Layer 2 of a small transformer language model trained on English Wikipedia (17 layers, counted from 0, width 64).
A neuron's activation on a vector x is SiLU(gate . x) times (in . x), where the dot is the dot product.

Input weights of the MLP neurons that the questions are about. A number n stands for (n - 500) times 0.0013.
n22 gate: 542 452 403 660 394 464 723 538 590 505 352 798 624 740 513 633 458 408 487 342 455 729 366 375 485 510 668 564 512 461 493 493 499 597 601 605 484 423 575 275 528 795 516 376 433 823 660 461 415 602 849 516 528 733 492 518 602 364 590 446 560 440 283 480
n23 gate: 454 545 524 532 643 277 627 766 365 25 542 700 381 454 382 776 444 393 518 625 540 342 328 453 206 443 516 312 377 354 514 493 367 476 429 539 376 511 395 545 494 398 561 452 503 541 190 593 403 332 610 628 459 562 329 734 667 547 554 480 549 494 564 726
n56 gate: 600 511 457 559 661 570 504 700 567 396 403 535 486 744 370 487 360 548 575 435 503 433 407 451 452 374 187 530 277 487 384 594 261 489 688 478 498 683 473 463 813 504 343 335 516 588 517 415 356 491 454 374 443 498 339 418 548 824 388 302 506 317 431 382
n73 gate: 379 465 505 918 425 610 612 730 215 303 522 833 273 525 288 311 452 504 296 386 425 575 233 375 590 555 639 391 275 444 639 317 402 334 460 538 480 362 564 612 619 731 272 444 510 550 596 533 665 244 648 410 566 570 379 617 452 429 418 431 496 404 477 552
n79 gate: 397 387 627 412 381 394 554 401 537 599 366 541 425 561 602 515 633 525 483 420 618 775 485 530 637 581 473 488 289 562 695 566 379 507 458 608 665 447 427 516 414 600 576 378 643 621 641 644 543 416 445 489 473 583 439 437 446 642 582 330 635 464 485 439
n104 gate: 928 643 360 371 479 392 512 511 513 541 486 436 632 532 472 412 548 782 445 501 626 316 598 825 498 639 477 355 362 480 531 493 587 76 568 496 413 607 539 396 486 620 549 604 667 688 434 578 513 550 382 638 432 483 500 313 533 539 274 587 409 654 493 594
n108 gate: 399 466 428 685 394 599 441 463 566 395 646 523 341 544 548 530 633 411 475 515 362 630 518 385 781 178 388 447 472 476 435 564 361 579 896 655 579 513 639 537 514 482 629 442 319 528 366 655 550 229 418 434 580 530 356 500 184 515 441 620 406 450 700 559
n130 gate: 519 422 473 306 571 614 616 516 394 544 323 363 424 446 293 490 393 504 645 652 404 524 430 436 536 500 619 401 610 276 573 592 868 602 473 618 564 340 482 491 243 249 343 407 624 314 298 452 396 665 486 556 372 56 472 365 351 524 258 676 490 462 442 638
n140 gate: 567 642 545 474 220 427 528 514 239 431 545 577 546 354 410 438 873 389 494 607 508 280 170 463 731 290 433 409 332 534 475 428 426 216 507 584 430 405 532 668 421 624 541 587 405 587 410 437 462 339 606 540 327 212 293 579 628 379 692 538 638 554 596 423
n22 in: 591 463 650 488 449 503 630 536 419 427 480 722 718 420 312 533 506 602 451 506 524 640 374 544 373 378 404 709 615 506 355 511 697 590 425 561 514 417 519 314 534 579 434 384 447 545 295 554 422 526 505 696 548 618 499 493 566 522 606 380 772 266 293 533
n23 in: 734 514 373 672 677 273 396 744 487 81 599 522 400 510 230 639 505 516 489 647 640 350 511 569 217 297 382 340 361 412 484 428 347 335 469 550 297 473 445 524 455 342 628 555 580 557 386 517 558 372 794 568 573 413 417 480 781 515 484 554 469 588 588 682
n56 in: 390 505 470 423 594 629 563 625 477 358 80 515 367 661 391 482 422 496 637 303 326 304 439 267 222 349 270 512 216 535 330 456 530 576 633 404 473 597 461 519 642 460 432 437 448 606 477 411 169 341 504 444 552 491 308 564 448 619 598 404 560 414 493 518
n73 in: 651 659 727 653 652 818 411 569 430 476 489 466 551 486 140 355 412 530 348 450 537 302 579 444 479 593 547 431 371 426 484 404 384 275 428 308 667 323 583 401 498 654 279 593 271 590 401 705 738 418 609 559 509 419 471 484 589 536 620 608 538 445 511 784
n79 in: 332 382 579 441 486 463 602 565 538 453 664 447 543 375 524 344 419 405 579 563 506 533 446 398 590 428 353 687 377 478 697 628 285 586 313 507 530 473 392 640 554 398 568 601 627 684 526 677 499 595 491 595 360 536 492 595 329 656 544 547 552 450 415 600
n104 in: 561 577 541 523 570 587 453 324 551 640 568 437 580 538 702 470 315 487 213 545 553 574 305 498 748 578 515 749 610 524 495 512 567 386 523 615 452 354 510 338 389 359 671 437 857 399 607 546 761 452 574 319 723 393 572 801 550 753 544 381 430 577 351 348
n108 in: 488 435 447 611 472 402 441 519 584 429 620 430 328 602 465 493 516 507 550 487 400 545 516 390 659 234 425 422 471 432 395 524 604 501 852 384 507 529 656 427 574 359 646 499 373 530 511 559 530 344 409 402 500 536 530 421 145 473 423 506 404 439 662 456
n130 in: 519 421 621 366 640 382 279 639 489 651 497 433 689 494 739 585 578 445 331 577 577 477 486 683 499 487 445 637 438 628 674 487 266 241 452 349 541 395 373 661 561 436 533 437 736 747 409 419 435 498 341 473 414 358 684 498 584 504 622 366 491 424 330 385
n140 in: 439 393 628 481 621 441 387 295 514 550 469 570 409 486 497 482 8 683 424 464 513 535 689 627 542 671 553 467 696 310 410 533 529 715 534 343 609 380 543 471 490 440 437 340 639 386 700 410 510 544 379 394 449 743 406 293 391 601 291 254 403 587 352 433

Each question shows a token from some text and the vector x that enters the MLP there. A number n stands for (n - 500) times 0.0071.

"ace": 507 514 414 507 477 578 566 503 676 505 547 556 513 551 547 618 523 575 388 388 775 403 409 483 445 581 477 566 515 504 631 698 640 536 288 515 501 433 506 591 357 488 388 333 629 442 811 535 741 759 393 525 401 563 486 477 436 370 719 393 660 682 584 428
Which two neurons fire most, strongest first? n79, n56

"oun": 545 480 560 450 445 550 611 531 480 570 365 386 402 537 633 624 454 417 407 351 493 539 641 498 631 387 364 441 620 671 489 411 747 646 578 587 617 549 606 686 416 212 537 448 404 513 764 513 588 642 546 456 351 612 366 396 538 341 828 504 540 637 639 625
The three highest activations, in order: n108, n23, n73

"$": 528 627 521 526 551 566 522 532 539 593 544 634 564 578 528 637 289 578 490 596 636 526 498 496 351 509 493 524 592 455 618 435 721 463 361 699 614 460 604 727 596 408 286 415 544 656 433 580 653 659 399 514 375 688 265 472 289 436 586 452 668 520 753 661
Which neuron lights up most? n73

"uk": 586 582 422 437 710 664 599 523 395 618 594 493 458 640 432 617 318 465 538 262 646 475 509 525 603 499 329 374 477 482 498 474 767 407 458 578 638 234 539 653 399 496 619 603 513 531 568 474 708 594 421 486 458 626 176 361 653 313 745 519 550 587 594 590
Which neuron lights up most? n140

" would": 496 610 387 525 435 582 581 606 483 577 435 541 629 465 361 618 361 626 334 579 661 449 377 574 421 491 460 529 491 610 269 552 732 388 571 514 499 515 585 661 693 477 296 461 489 575 652 473 676 735 463 449 426 536 443 382 577 433 755 442 784 351 426 431
Which two neurons fire most, strongest first? n22, n56

" the": 374 662 460 559 535 713 477 626 482 529 509 545 597 250 477 648 404 414 422 469 584 564 545 396 589 383 616 433 678 594 429 638 660 442 469 386 515 433 594 741 517 642 241 389 500 565 601 602 633 614 308 481 446 615 503 535 669 495 552 424 445 500 599 409
The three highest activations, in order: n73, n23, n56

" his": 431 532 638 622 539 621 563 623 559 583 533 507 701 287 363 691 404 535 435 469 575 564 523 426 544 523 512 546 662 626 469 445 623 456 513 587 359 432 594 730 532 514 231 413 463 580 533 554 600 655 447 406 374 629 636 447 679 423 658 552 428 415 494 605
Which two neurons fire most, strongest first? n22, n73

"ver": 590 487 309 405 675 702 645 461 492 500 516 499 511 617 163 626 339 502 592 402 669 515 401 481 604 279 618 428 617 473 492 690 633 627 460 492 401 687 492 675 409 359 463 342 520 497 493 547 631 559 414 477 290 690 452 503 219 542 720 358 505 634 686 610
Which neuron lights up most? n108

"us": 405 498 489 444 711 643 644 534 386 587 522 502 495 585 608 591 434 619 595 477 748 419 643 510 504 554 446 422 453 554 621 567 697 503 534 684 261 428 428 696 498 491 455 422 637 322 949 525 691 496 395 484 632 532 371 560 405 369 711 572 720 618 626 463
Which neuron lights up most? n22

"s": 431 573 607 709 520 736 550 620 519 533 656 491 688 421 426 698 317 533 433 390 590 473 410 495 581 583 537 512 581 544 563 530 543 483 472 516 435 543 562 723 470 481 181 435 502 557 664 529 650 705 499 548 430 560 627 501 672 510 592 546 492 422 563 483
Which neuron lights up most? n73

"1": 302 517 390 438 688 442 503 648 431 519 695 512 628 437 479 672 578 388 589 407 521 455 579 305 493 437 613 513 586 413 476 573 506 470 420 507 686 682 432 463 560 397 221 527 427 444 636 607 537 692 382 398 353 533 322 426 368 390 567 285 599 584 635 510
The most active neuron and its activation: n104, at about 0.55

"ially": 646 387 298 657 575 757 522 562 530 699 495 484 723 403 279 655 413 518 442 478 626 530 461 324 422 468 496 554 661 562 457 607 705 586 507 621 386 508 626 622 313 365 399 359 515 554 528 494 689 713 581 606 507 526 494 454 412 441 660 464 823 571 653 405
The most active neuron and its activation: n22, at about 2.2

"k": 837 467 463 282 665 635 486 510 429 645 397 485 575 513 457 625 367 563 524 208 694 439 300 639 590 324 494 405 513 560 351 542 528 659 498 520 565 428 477 777 518 393 534 535 469 407 734 533 784 607 350 575 477 573 339 484 454 413 575 463 624 536 494 595
Which two neurons fire most, strongest first? n104, n23

"ents": 403 499 473 590 553 474 542 538 521 451 520 498 487 590 652 682 358 582 493 501 704 447 427 452 283 622 415 576 458 335 566 507 637 462 596 571 485 460 597 683 440 472 365 365 542 514 681 467 746 662 368 599 378 608 503 564 305 544 778 514 779 488 618 454
Which neuron lights up most? n79

"\n": 506 691 489 818 626 688 511 467 453 312 489 671 603 552 481 649 495 582 463 485 435 492 699 260 560 245 475 416 504 479 485 713 688 442 511 360 646 471 610 765 739 335 555 507 470 468 652 564 477 688 430 577 410 463 369 671 435 462 541 404 548 532 519 441
The three highest activations, in order: n108, n56, n73

" |": 487 580 386 401 675 616 471 553 491 540 562 483 492 598 510 666 465 572 570 434 543 645 505 533 530 481 421 422 639 469 485 739 697 421 367 462 476 473 606 681 682 346 337 384 508 741 702 598 650 587 331 429 433 338 446 606 527 464 543 469 681 723 515 456
The most active neuron and its activation: n130, at about 0.54

"ob": 596 357 382 548 560 442 510 581 515 457 651 399 463 593 479 639 240 291 681 267 533 514 655 443 585 524 447 599 623 502 490 417 645 547 365 399 465 596 602 746 537 537 552 530 619 448 563 583 628 680 341 463 481 637 434 587 642 417 749 301 516 666 592 575
Which neuron lights up most? n73

"ess": 446 561 410 535 651 748 599 459 566 314 501 396 503 541 590 634 476 655 521 454 783 365 358 539 522 588 604 553 634 553 503 642 491 509 555 619 437 420 590 693 634 474 407 389 581 433 767 414 622 632 391 461 555 676 500 444 471 389 862 494 744 562 576 497
The three highest activations, in order: n108, n23, n130

" X": 384 523 450 522 594 604 622 677 488 607 740 672 512 578 399 710 619 537 450 525 492 353 497 566 617 525 337 357 437 421 471 436 647 428 543 367 614 510 458 572 513 467 523 583 642 585 499 523 661 647 352 627 519 572 423 511 383 401 505 418 243 517 502 385
Which neuron lights up most? n108

"3": 544 478 418 313 681 466 515 575 421 451 651 637 647 440 414 660 542 373 663 336 527 451 575 400 513 391 529 432 599 449 414 586 598 524 500 554 590 597 535 485 545 385 210 503 435 387 697 587 639 666 385 438 261 525 343 445 277 384 597 413 630 584 670 510
The most active neuron and its activation: n104, at about 0.62

" call": 664 387 351 367 503 651 483 565 590 459 362 663 458 585 460 645 366 515 356 315 577 357 389 405 458 290 574 421 636 615 525 502 715 502 419 422 517 588 559 777 661 455 442 382 638 641 571 507 512 650 458 634 475 573 402 523 490 369 654 447 476 741 497 411
Which two neurons fire most, strongest first? n56, n22

"ite": 586 548 467 556 534 663 649 549 556 394 398 524 506 455 600 665 306 572 465 455 735 415 415 503 666 658 415 430 416 525 398 578 583 484 534 659 359 331 518 604 483 302 346 313 662 514 734 551 676 566 413 443 402 645 380 342 438 471 629 473 726 735 490 385
Which neuron lights up most? n104

"i": 754 362 483 405 611 801 497 646 409 516 407 351 654 419 740 612 442 561 445 242 467 476 483 408 426 558 480 448 547 462 350 549 674 473 625 439 407 196 427 554 479 487 484 380 464 492 663 529 567 630 445 580 520 606 228 567 505 376 719 484 386 878 490 488
Which two neurons fire most, strongest first? n104, n79

" being": 627 522 336 563 455 634 572 621 450 779 439 605 539 457 500 637 437 516 533 532 677 519 552 472 471 404 516 388 501 579 329 595 756 431 614 623 462 628 578 735 472 363 269 351 464 462 465 478 701 619 575 556 422 450 507 294 522 559 737 487 633 580 509 382
The most active neuron and its activation: n79, at about 0.34

" to": 368 645 213 536 557 725 553 570 422 602 570 472 780 384 341 619 468 532 429 507 599 516 386 584 359 454 434 423 520 665 289 560 683 545 526 406 684 691 468 687 513 376 337 345 516 660 695 392 583 690 509 412 424 550 579 490 619 434 709 381 605 538 574 471
Which neuron lights up most? n56

"9": 452 493 495 269 615 602 553 593 462 446 636 570 671 420 457 639 663 413 508 369 590 409 498 422 466 427 540 488 604 473 476 646 669 484 498 421 546 509 517 449 622 380 183 464 476 476 661 613 588 716 366 445 345 383 327 432 349 271 598 471 668 576 655 434
Which neuron lights up most? n104

",": 427 477 396 728 627 662 467 537 582 688 368 520 545 460 601 633 548 589 588 436 555 529 309 489 363 577 485 444 500 519 303 770 702 420 619 397 666 516 591 650 549 365 331 573 493 611 538 512 666 659 356 591 316 434 378 653 582 526 640 280 573 603 761 446
Which neuron lights up most? n56

" during": 470 625 411 573 555 648 539 560 466 555 582 563 740 405 444 656 200 533 527 645 456 569 449 382 543 272 322 483 261 666 385 538 597 453 558 442 664 559 574 603 642 468 382 343 491 750 588 529 581 711 436 481 399 503 508 531 636 449 700 420 577 386 600 449
Which neuron lights up most? n56

"es": 558 485 482 716 718 684 511 572 407 425 568 416 704 642 557 664 191 574 468 471 605 424 569 467 345 589 448 528 479 489 522 577 622 346 539 573 378 427 475 660 422 506 318 423 467 514 604 432 740 620 354 608 478 602 379 505 333 513 771 520 659 552 560 483
Which neuron lights up most? n73

"orm": 617 330 261 498 527 655 536 525 588 549 608 505 322 479 748 657 433 428 629 401 620 359 560 360 538 588 473 556 505 508 484 622 781 522 487 550 382 482 577 682 611 443 528 405 738 480 653 630 634 503 398 458 533 596 503 364 500 448 873 451 615 702 477 458
Which neuron lights up most? n73

"th": 674 412 467 453 614 606 335 558 494 606 607 504 599 486 434 658 341 445 476 387 740 450 393 383 564 535 503 574 731 521 529 538 473 426 646 555 555 571 599 691 420 358 507 331 641 515 811 616 610 634 300 649 646 629 618 485 367 341 546 578 602 633 632 557
The three highest activations, in order: n56, n104, n23

" $": 521 620 480 461 510 516 516 538 519 537 591 640 679 655 497 665 509 497 469 547 708 513 423 510 449 609 465 521 553 566 519 324 686 520 305 590 555 499 577 709 672 452 367 480 525 600 449 655 642 725 539 416 354 701 249 554 272 457 478 420 314 559 679 671
Which neuron lights up most? n73